Layer 4 of a small transformer language model trained on English Wikipedia (11 layers, counted from 0, width 128).
A neuron's activation on a vector x is GELU(weights . x + bias), where the dot is the dot product.

Input weights of the MLP neurons that the questions are about. A number n stands for (n - 500) times 0.00096.
n68 (bias -0.216): 712 299 545 471 445 701 311 456 382 531 633 560 641 444 670 717 672 616 508 543 827 452 680 441 553 492 379 255 96 603 496 257 645 330 537 692 690 385 464 346 345 492 260 467 648 647 500 764 267 459 508 568 552 430 545 504 492 480 551 309 752 650 743 479 575 412 444 246 797 452 602 629 294 617 535 459 839 522 348 433 496 581 516 398 256 671 450 466 280 621 524 476 572 472 415 516 520 557 603 656 401 437 566 372 625 512 382 403 355 316 454 331 448 352 613 369 674 582 667 555 592 684 392 508 426 393 533 342
n116 (bias -0.351): 516 524 508 324 619 728 504 714 518 345 442 237 475 597 480 430 458 626 567 526 492 565 573 352 279 414 546 466 313 652 424 321 524 513 659 612 604 608 710 389 458 360 453 489 335 645 302 249 514 401 383 671 714 591 24 303 516 668 247 399 351 540 294 450 444 627 716 400 535 326 452 781 479 635 448 488 470 699 384 592 376 642 738 425 538 598 383 434 414 727 391 431 528 488 598 242 327 540 400 508 365 513 551 492 618 488 636 594 508 546 627 697 556 197 549 628 157 448 595 394 637 630 411 772 610 366 645 500
n136 (bias -0.272): 537 496 535 472 266 460 524 400 500 715 741 508 400 512 574 390 282 568 338 384 730 615 686 591 543 522 275 739 322 291 488 516 546 384 516 455 651 477 350 598 444 488 419 350 511 449 172 512 667 231 826 728 281 553 465 375 367 504 500 632 407 371 341 536 652 508 718 314 493 293 613 577 342 434 640 531 448 778 382 542 339 418 547 374 642 440 396 404 465 660 443 550 400 530 500 531 784 655 602 461 384 544 500 599 524 388 571 573 643 488 488 614 504 427 574 665 475 479 681 681 343 224 648 215 425 578 472 545
n164 (bias -0.233): 289 683 259 617 611 298 406 289 285 496 330 508 583 423 397 582 592 614 579 484 385 504 541 784 367 581 523 727 519 395 561 271 570 500 560 414 481 496 478 448 622 556 473 547 486 481 606 682 317 419 667 559 412 664 604 472 404 583 361 810 389 697 458 376 663 770 672 480 419 263 396 427 308 445 385 500 435 628 541 605 329 531 696 500 431 401 402 493 578 420 391 316 551 630 326 552 551 310 669 448 512 740 436 673 515 343 597 338 643 549 519 623 536 612 706 718 393 622 641 385 529 508 549 557 546 554 515 469
n171 (bias -0.121): 480 511 561 438 579 751 431 637 485 659 366 432 515 680 781 558 352 379 296 500 570 482 766 284 404 367 588 545 656 542 559 689 557 507 558 286 536 549 292 532 563 511 478 526 503 673 430 521 267 654 489 511 560 697 418 370 493 549 336 493 337 656 520 667 556 493 617 648 310 363 483 557 456 485 642 428 555 446 410 413 421 433 471 594 467 432 420 661 550 335 644 70 623 591 350 496 451 335 385 345 708 563 578 671 562 383 478 537 482 493 327 414 507 660 688 536 316 439 399 245 546 534 480 555 486 361 547 428
n174 (bias 0.023): 517 472 365 742 142 445 572 326 462 469 586 255 406 353 402 347 310 710 688 582 704 601 806 359 553 409 500 482 313 514 344 522 500 511 680 507 367 476 406 401 661 564 460 643 554 528 322 597 428 528 413 556 382 415 426 508 387 486 515 359 540 490 326 600 393 525 474 496 560 497 726 535 335 598 476 557 442 527 675 510 699 722 518 407 438 159 399 497 652 533 597 518 389 710 444 535 594 534 527 407 586 482 594 442 602 465 575 677 647 395 704 511 611 445 500 607 640 631 582 573 444 399 520 639 399 567 632 496
n199 (bias -0.044): 321 477 643 684 481 456 664 489 434 567 666 715 453 546 584 616 695 311 649 561 456 640 479 290 504 804 365 548 368 823 315 559 732 351 347 290 410 620 443 473 440 434 248 380 555 372 528 644 513 604 386 561 360 611 650 434 727 605 432 248 392 407 347 582 530 437 297 496 274 659 776 519 604 516 485 411 480 546 387 553 600 694 631 551 432 323 547 572 477 598 538 420 443 654 485 423 647 500 369 469 524 401 570 433 547 508 403 556 485 630 559 805 451 712 527 468 228 508 581 341 765 451 278 578 448 387 414 468
n226 (bias -0.109): 500 500 588 585 654 590 566 324 165 555 461 760 741 413 489 550 638 625 441 556 378 444 352 659 530 587 488 429 713 611 590 685 523 422 295 352 279 281 579 523 303 531 496 650 449 615 559 328 380 622 515 462 605 493 355 459 489 463 659 395 409 349 496 346 467 500 428 427 590 556 821 341 832 443 566 588 390 410 231 467 638 660 717 235 354 544 531 521 389 516 567 674 455 481 534 549 665 533 607 462 532 406 718 597 539 590 473 718 470 504 504 691 470 729 557 227 594 593 324 347 388 596 312 515 376 424 427 512
n227 (bias -0.082): 367 472 465 736 527 525 649 683 319 371 467 367 633 497 556 525 569 529 317 541 362 562 527 486 563 623 670 646 504 490 770 379 291 496 611 555 382 271 683 532 602 673 343 375 436 638 529 649 607 514 497 455 676 585 430 395 606 336 361 428 689 313 690 436 449 486 533 440 247 562 588 653 653 463 534 539 453 652 291 644 504 507 475 461 467 681 504 358 458 460 548 601 331 346 353 451 452 342 507 574 452 362 560 436 608 406 648 372 423 641 619 200 383 409 577 423 564 481 581 703 472 563 660 355 614 522 390 470
n236 (bias -0.256): 520 442 429 670 520 423 648 352 509 419 598 236 794 459 222 584 392 372 419 659 306 463 579 248 621 512 685 405 673 760 414 352 277 496 721 342 334 785 611 458 560 534 496 642 584 281 419 636 566 383 611 310 706 452 705 589 550 606 557 436 422 520 433 360 704 461 416 341 397 553 743 695 535 726 294 375 388 401 479 472 676 408 450 302 388 516 504 394 450 496 475 483 467 361 675 383 352 415 321 639 416 621 448 292 440 393 307 548 405 547 483 548 529 921 708 446 272 433 874 629 500 588 524 331 520 491 441 240
n238 (bias -0.018): 554 443 536 723 452 470 634 648 531 396 366 470 672 234 504 561 448 518 697 568 444 447 365 465 625 578 456 373 478 762 559 395 628 529 598 267 445 650 521 511 563 302 556 539 617 540 518 475 468 608 426 454 546 351 468 630 683 507 743 434 656 347 578 384 710 474 292 230 480 299 580 436 493 317 444 511 774 423 583 343 680 605 453 706 355 411 676 581 773 496 528 561 422 343 464 543 468 308 660 265 337 567 579 522 430 298 374 578 603 489 526 481 331 295 450 434 481 550 363 533 479 663 548 528 582 575 649 409
n267 (bias -0.107): 691 483 487 435 640 593 387 454 339 322 532 514 736 483 530 427 686 242 616 654 747 458 709 467 283 577 478 540 571 721 500 500 551 666 583 460 818 296 167 590 451 500 384 555 496 48 461 323 375 59 399 513 437 628 791 349 401 479 692 469 575 570 642 274 391 764 446 505 581 159 541 479 553 577 500 265 478 542 535 625 599 814 560 405 496 312 491 601 337 557 559 577 285 550 509 487 714 523 409 379 622 549 684 583 395 462 350 607 504 698 509 736 605 322 292 343 624 627 517 504 492 387 464 459 676 338 517 590
n305 (bias -0.147): 500 530 581 469 723 552 368 481 603 578 475 666 539 641 351 663 464 445 351 447 611 417 726 212 515 537 480 616 671 650 551 559 538 531 418 342 179 586 477 415 456 573 564 616 574 620 760 511 379 481 254 607 515 578 492 537 469 710 299 354 528 724 434 367 369 836 658 410 584 500 355 553 420 414 571 458 353 554 582 309 199 565 427 601 667 625 410 460 716 276 349 404 375 620 519 458 553 339 623 407 740 548 603 633 417 515 314 400 550 508 591 388 579 300 707 553 347 332 643 695 277 508 609 419 518 755 449 549
n316 (bias -0.402): 425 704 512 476 515 471 480 597 338 200 459 500 488 665 334 616 574 512 657 626 574 508 416 512 354 568 655 562 356 345 406 331 571 30 722 283 480 477 555 266 676 544 451 445 508 212 378 477 152 556 508 751 457 661 365 352 369 423 794 370 603 558 346 572 597 288 387 664 726 605 519 630 471 530 346 262 344 693 560 604 424 625 520 548 451 504 480 575 524 597 282 484 434 481 650 516 574 585 477 492 294 782 663 351 337 422 452 669 661 533 459 438 667 492 630 380 496 567 644 475 391 496 703 641 546 400 420 454
n323 (bias -0.075): 754 390 696 264 345 581 543 314 469 355 523 605 638 345 621 543 570 584 390 625 588 223 547 413 507 568 309 585 323 368 398 446 698 664 718 455 525 524 395 404 651 586 348 549 377 486 427 384 432 411 458 394 648 514 707 733 471 791 452 405 496 497 554 486 521 551 440 523 690 514 517 507 689 549 538 382 379 350 565 524 439 743 407 378 404 497 558 386 550 726 549 482 672 406 550 486 535 500 535 317 485 272 609 449 537 630 572 641 387 680 603 489 566 771 482 474 653 424 478 286 405 447 605 599 469 669 381 376
n350 (bias -0.226): 545 636 469 512 481 431 818 330 584 561 515 401 504 391 691 516 333 448 515 650 395 554 674 718 770 507 581 373 374 573 508 492 597 492 456 529 520 626 721 480 386 583 606 532 632 409 560 620 725 331 403 399 59 364 685 256 543 519 422 753 846 580 507 500 473 411 525 342 619 214 454 519 423 295 405 398 626 636 345 393 500 397 413 671 374 624 368 570 410 448 708 441 512 374 614 394 454 454 382 255 375 650 624 620 444 675 500 410 679 730 399 316 388 537 723 616 369 663 425 565 349 380 537 357 496 483 389 426
n379 (bias -0.142): 471 591 252 593 349 555 639 549 541 518 311 476 247 530 455 373 622 360 585 435 634 530 500 452 432 587 500 643 464 556 375 690 477 535 663 376 426 574 410 511 335 527 734 469 445 454 469 635 646 500 530 477 523 636 664 614 466 322 667 683 362 589 420 353 370 480 536 706 717 339 467 451 314 597 400 206 339 500 542 299 695 572 374 508 622 347 554 450 542 414 403 595 425 667 401 466 567 222 530 269 516 528 645 550 688 436 397 393 633 602 292 758 918 298 485 546 500 431 557 508 601 351 243 544 730 576 569 596
n382 (bias -0.308): 717 325 500 451 614 656 608 598 393 464 438 337 696 562 504 340 527 666 475 516 595 631 615 364 397 574 644 485 672 392 277 650 540 549 612 496 722 417 649 721 713 618 389 598 401 455 485 584 434 419 667 343 406 468 563 370 485 270 438 734 737 593 507 485 385 185 376 320 433 286 339 602 316 555 546 518 553 671 615 536 363 434 337 440 340 461 421 275 533 662 413 460 377 414 511 669 692 358 629 377 457 458 546 402 375 380 693 458 522 682 720 485 576 496 573 341 464 488 548 538 572 426 486 273 458 589 384 620

Each question shows a token from some text and the vector x that enters the MLP there. A number n stands for (n - 500) times 0.013.

"og": 510 523 553 609 618 617 417 570 437 435 540 553 271 412 671 460 373 586 499 276 345 528 424 411 690 499 484 438 424 466 675 438 528 551 452 489 573 515 530 574 390 437 252 418 570 400 479 457 596 531 304 468 442 400 655 466 522 481 452 436 489 468 650 692 345 594 578 675 445 835 496 406 618 551 627 529 465 335 633 399 624 424 487 504 582 596 435 509 539 563 542 476 565 591 402 486 589 550 426 505 532 445 565 548 343 396 373 390 502 462 416 628 426 469 394 353 644 491 441 456 563 662 640 484 551 411 538 477
Which neuron lights up most? n199

",": 407 373 443 389 566 336 512 488 503 493 570 431 322 454 583 440 364 546 589 470 432 381 325 596 435 510 626 694 493 510 699 381 420 586 580 647 462 761 430 543 428 469 411 555 514 386 659 522 520 522 459 510 575 367 478 551 629 501 453 375 426 579 582 608 533 579 593 570 540 606 474 457 485 459 517 640 608 500 441 365 532 538 342 418 464 365 577 544 534 544 663 446 579 548 456 419 662 489 408 556 637 452 468 638 498 444 573 652 531 581 458 518 549 473 331 428 586 368 421 519 451 464 555 444 491 302 446 477
Which neuron lights up most? n323

" as": 506 510 409 465 513 442 447 508 498 517 579 325 341 442 472 472 448 544 659 468 506 395 378 492 444 588 400 429 578 517 664 389 540 539 681 431 465 700 264 381 577 538 291 526 631 367 523 558 627 617 406 563 381 527 516 475 595 539 312 452 481 690 690 542 479 647 492 427 560 689 370 450 423 441 502 604 711 502 614 408 572 537 496 446 544 471 577 495 498 549 509 532 447 547 412 371 590 595 394 501 483 440 467 695 470 467 335 687 510 506 424 443 416 437 514 577 623 314 402 678 431 428 536 512 619 452 445 402
Which three neurons fire most, strongest first? n238, n305, n174

"ing": 556 483 528 565 600 648 525 545 419 342 421 709 648 341 571 465 532 440 561 366 416 445 354 497 627 524 507 431 539 502 671 503 348 584 583 526 522 565 496 328 604 425 418 519 447 487 668 238 588 771 474 668 536 591 574 440 607 461 658 480 454 525 523 688 445 475 484 581 399 698 449 448 533 613 419 656 549 535 484 435 534 488 390 447 317 480 402 510 422 509 594 570 611 431 491 439 459 602 486 543 554 282 404 488 323 529 481 477 455 430 498 387 271 518 546 555 614 558 387 434 475 573 539 466 422 429 577 490
The most active neuron and its activation: n226, at about 3.1

"e": 628 421 401 385 498 478 527 544 599 470 584 491 416 456 606 546 430 636 554 437 512 455 365 407 280 286 665 638 554 453 596 517 333 692 472 542 438 561 504 440 467 389 445 637 540 465 558 557 702 628 507 724 570 542 502 455 678 535 526 646 460 581 445 493 443 457 492 675 534 657 575 409 321 585 391 391 621 271 395 412 555 340 414 369 645 455 571 591 462 580 509 464 476 618 451 382 617 579 508 509 503 552 408 479 430 479 544 372 453 594 446 524 308 557 543 388 603 496 342 545 440 547 400 418 422 503 490 617
The most active neuron and its activation: n379, at about 0.95

" under": 534 580 492 454 365 474 447 525 440 575 487 391 378 540 521 567 314 445 548 381 302 505 491 679 440 457 574 665 518 408 647 475 480 460 542 375 605 534 388 424 623 710 281 550 543 409 454 499 678 727 625 561 511 542 438 550 646 451 468 563 680 644 555 530 425 601 463 549 476 612 410 453 320 481 574 430 615 509 564 473 454 428 343 466 368 418 428 529 528 554 572 448 494 445 425 426 406 548 434 492 727 458 467 598 336 557 368 567 627 486 483 585 320 462 628 339 658 410 388 515 411 463 524 509 648 515 404 513
The most active neuron and its activation: n171, at about 2.2

"N": 496 472 425 405 694 362 524 538 521 436 517 519 521 747 505 419 306 364 443 354 432 399 240 601 546 555 528 594 478 461 602 564 540 532 443 570 438 436 442 558 588 551 568 514 640 358 604 473 693 549 565 512 623 388 564 364 521 468 453 453 559 548 582 634 606 670 630 556 493 723 529 553 440 429 604 414 409 400 416 440 516 458 502 340 613 485 506 437 514 676 439 411 510 433 536 462 602 663 503 535 486 425 478 566 668 493 565 563 478 371 458 492 275 472 505 508 648 378 443 349 468 412 357 476 562 374 619 582
Which neuron lights up most? n226

" a": 467 484 517 438 491 456 546 516 513 490 544 422 425 488 569 524 347 493 514 362 383 396 298 461 376 671 296 622 429 522 702 556 503 508 622 459 513 712 489 373 463 500 455 576 511 461 501 549 501 587 550 509 446 390 401 358 577 593 564 629 481 693 590 707 483 596 452 566 490 540 532 586 503 453 461 593 635 410 534 385 487 485 368 441 619 574 514 447 558 426 539 768 495 466 485 484 417 393 396 686 632 420 461 627 249 586 440 490 425 411 565 512 356 451 530 463 658 384 260 541 621 472 524 468 494 500 501 544
Which neuron lights up most? n238

"r": 645 366 554 570 539 628 476 594 472 459 443 467 372 597 424 535 349 611 678 529 647 472 440 590 554 376 492 489 457 297 476 496 414 430 594 542 512 467 555 491 305 417 294 608 453 395 667 559 501 393 340 567 708 514 538 395 493 414 569 601 540 606 654 382 367 465 364 634 427 396 513 440 311 527 582 573 542 488 581 339 532 316 578 456 718 625 542 478 410 481 486 558 500 631 604 445 508 653 556 667 501 444 578 493 444 490 422 585 342 630 387 491 462 541 456 363 461 479 338 508 484 616 497 560 632 383 458 606
The two highest activations, in order: n68, n267

"ou": 607 376 471 373 544 450 466 447 500 437 522 559 342 608 511 436 504 458 503 442 474 424 441 485 569 382 627 484 558 455 513 486 331 458 514 446 457 636 521 497 595 387 332 619 541 507 615 516 583 458 322 516 648 530 529 486 570 489 564 531 385 497 609 689 562 450 426 427 346 765 395 516 423 629 504 643 420 558 691 586 387 471 438 394 632 669 449 540 449 478 624 550 488 517 726 436 540 205 504 715 500 514 398 505 449 496 458 631 488 479 511 483 414 724 527 358 753 685 391 390 491 355 400 423 512 401 401 583
The most active neuron and its activation: n236, at about 2.1

"-": 423 564 485 631 484 545 570 419 473 422 453 463 497 521 454 625 353 580 420 457 616 517 249 547 422 420 470 460 545 398 622 413 448 504 594 471 482 651 473 626 515 445 450 589 521 540 537 482 465 597 499 567 535 355 351 574 640 507 467 480 393 687 502 597 430 528 546 637 680 623 525 460 453 637 463 456 534 355 512 347 491 577 347 479 410 481 528 489 566 575 601 448 465 597 559 437 662 572 365 593 512 407 378 547 405 457 506 681 523 443 476 524 493 484 300 451 668 398 324 531 633 616 353 464 600 483 515 499
Which three neurons fire most, strongest first? n174, n226, n238

" to": 509 501 537 437 503 507 340 458 439 627 488 365 474 602 472 506 273 546 615 389 390 470 364 482 540 594 615 637 401 473 693 404 403 668 476 476 589 667 345 287 582 558 405 532 574 421 481 515 599 607 498 513 522 357 531 506 718 737 431 482 466 630 669 618 408 447 531 477 469 617 576 467 391 411 501 520 638 566 439 342 547 479 347 480 404 461 487 542 404 590 624 560 571 516 540 404 634 481 429 518 575 590 472 635 471 486 418 438 578 438 556 533 443 482 539 488 480 376 569 576 577 532 390 355 441 471 352 413
The two highest activations, in order: n236, n350

"used": 403 640 428 422 521 499 471 556 411 420 563 376 456 394 563 371 278 626 486 332 409 609 507 452 417 412 665 410 514 484 648 593 387 553 676 461 628 584 387 458 503 401 424 593 668 360 468 685 613 593 428 439 518 520 454 462 515 485 666 556 521 665 664 486 369 352 547 573 372 689 398 573 444 435 581 627 532 461 470 351 551 669 363 433 495 385 549 634 416 663 544 516 451 654 337 512 563 492 449 503 524 281 332 534 458 477 539 472 432 461 542 562 440 546 511 471 697 444 525 577 421 536 665 461 482 534 507 455
The most active neuron and its activation: n174, at about 2.8

"ir": 441 590 482 555 395 370 538 591 562 476 481 449 427 488 557 360 413 523 552 537 512 502 474 542 709 265 568 402 478 338 467 272 300 475 527 540 423 580 411 547 532 360 424 583 429 397 420 591 457 271 564 478 634 415 652 577 563 415 422 664 615 549 545 549 333 437 427 629 402 860 457 426 485 608 505 566 454 473 388 401 512 440 505 375 453 492 464 627 494 440 542 730 503 401 631 485 724 612 483 536 355 471 577 568 461 576 458 507 419 491 470 693 363 593 633 432 782 415 503 477 545 467 506 490 562 457 463 593
The two highest activations, in order: n236, n174

" pr": 445 629 530 430 577 494 383 413 547 410 516 546 390 718 531 543 342 500 619 257 450 564 443 346 377 530 356 486 445 344 623 477 406 557 549 645 691 407 344 488 497 682 457 490 615 374 655 471 515 526 605 535 500 449 553 545 407 551 665 514 488 582 524 521 474 621 404 393 279 563 521 489 545 537 645 560 663 474 357 442 459 282 587 399 584 372 551 582 432 574 382 512 429 615 685 493 471 600 345 530 545 525 491 410 341 483 572 635 471 575 508 542 548 415 394 464 530 337 363 575 610 547 567 478 512 525 453 667
Which neuron lights up most? n267

"I": 521 476 450 458 673 471 473 447 613 455 523 592 527 613 471 517 401 382 530 504 336 413 378 464 498 627 733 390 498 465 620 479 466 531 535 369 447 485 495 614 572 590 464 406 541 418 561 614 668 658 395 494 506 337 539 472 647 442 445 563 557 564 751 632 468 651 445 486 486 789 459 529 337 576 488 515 496 490 397 411 520 486 373 157 618 539 420 431 443 644 466 448 586 414 636 627 573 340 548 656 547 571 463 584 513 367 403 593 507 484 446 536 286 515 355 424 466 393 490 471 472 459 484 364 567 541 537 610
Which neuron lights up most? n236

"igh": 388 439 431 570 630 458 577 397 486 455 494 607 433 490 631 492 494 516 639 281 416 387 415 472 468 357 719 611 584 440 584 493 427 540 556 460 644 508 615 611 482 382 334 450 547 364 326 405 468 760 642 445 513 436 519 531 516 614 319 599 577 549 523 600 364 568 525 499 453 461 395 474 451 631 628 576 375 517 601 529 424 360 444 556 460 541 465 593 318 564 473 544 495 487 588 603 684 376 409 501 604 537 411 679 422 468 432 406 462 537 527 585 234 508 537 509 728 430 370 571 662 598 490 492 386 372 587 489
Which neuron lights up most? n382

" degree": 430 705 355 510 570 466 489 626 445 437 465 425 149 483 657 580 342 586 642 522 428 500 347 509 419 486 530 493 616 561 610 537 511 681 547 467 538 579 339 434 469 470 383 482 474 521 524 546 650 580 665 622 463 407 452 481 439 314 459 554 595 663 412 496 177 506 415 501 599 617 535 529 567 628 559 514 541 541 492 378 620 436 341 352 561 436 516 461 443 520 571 619 594 490 462 644 616 497 435 671 585 475 468 491 473 552 469 386 411 616 387 506 464 371 320 601 455 480 404 403 546 454 494 563 492 418 568 524
Which neuron lights up most? n379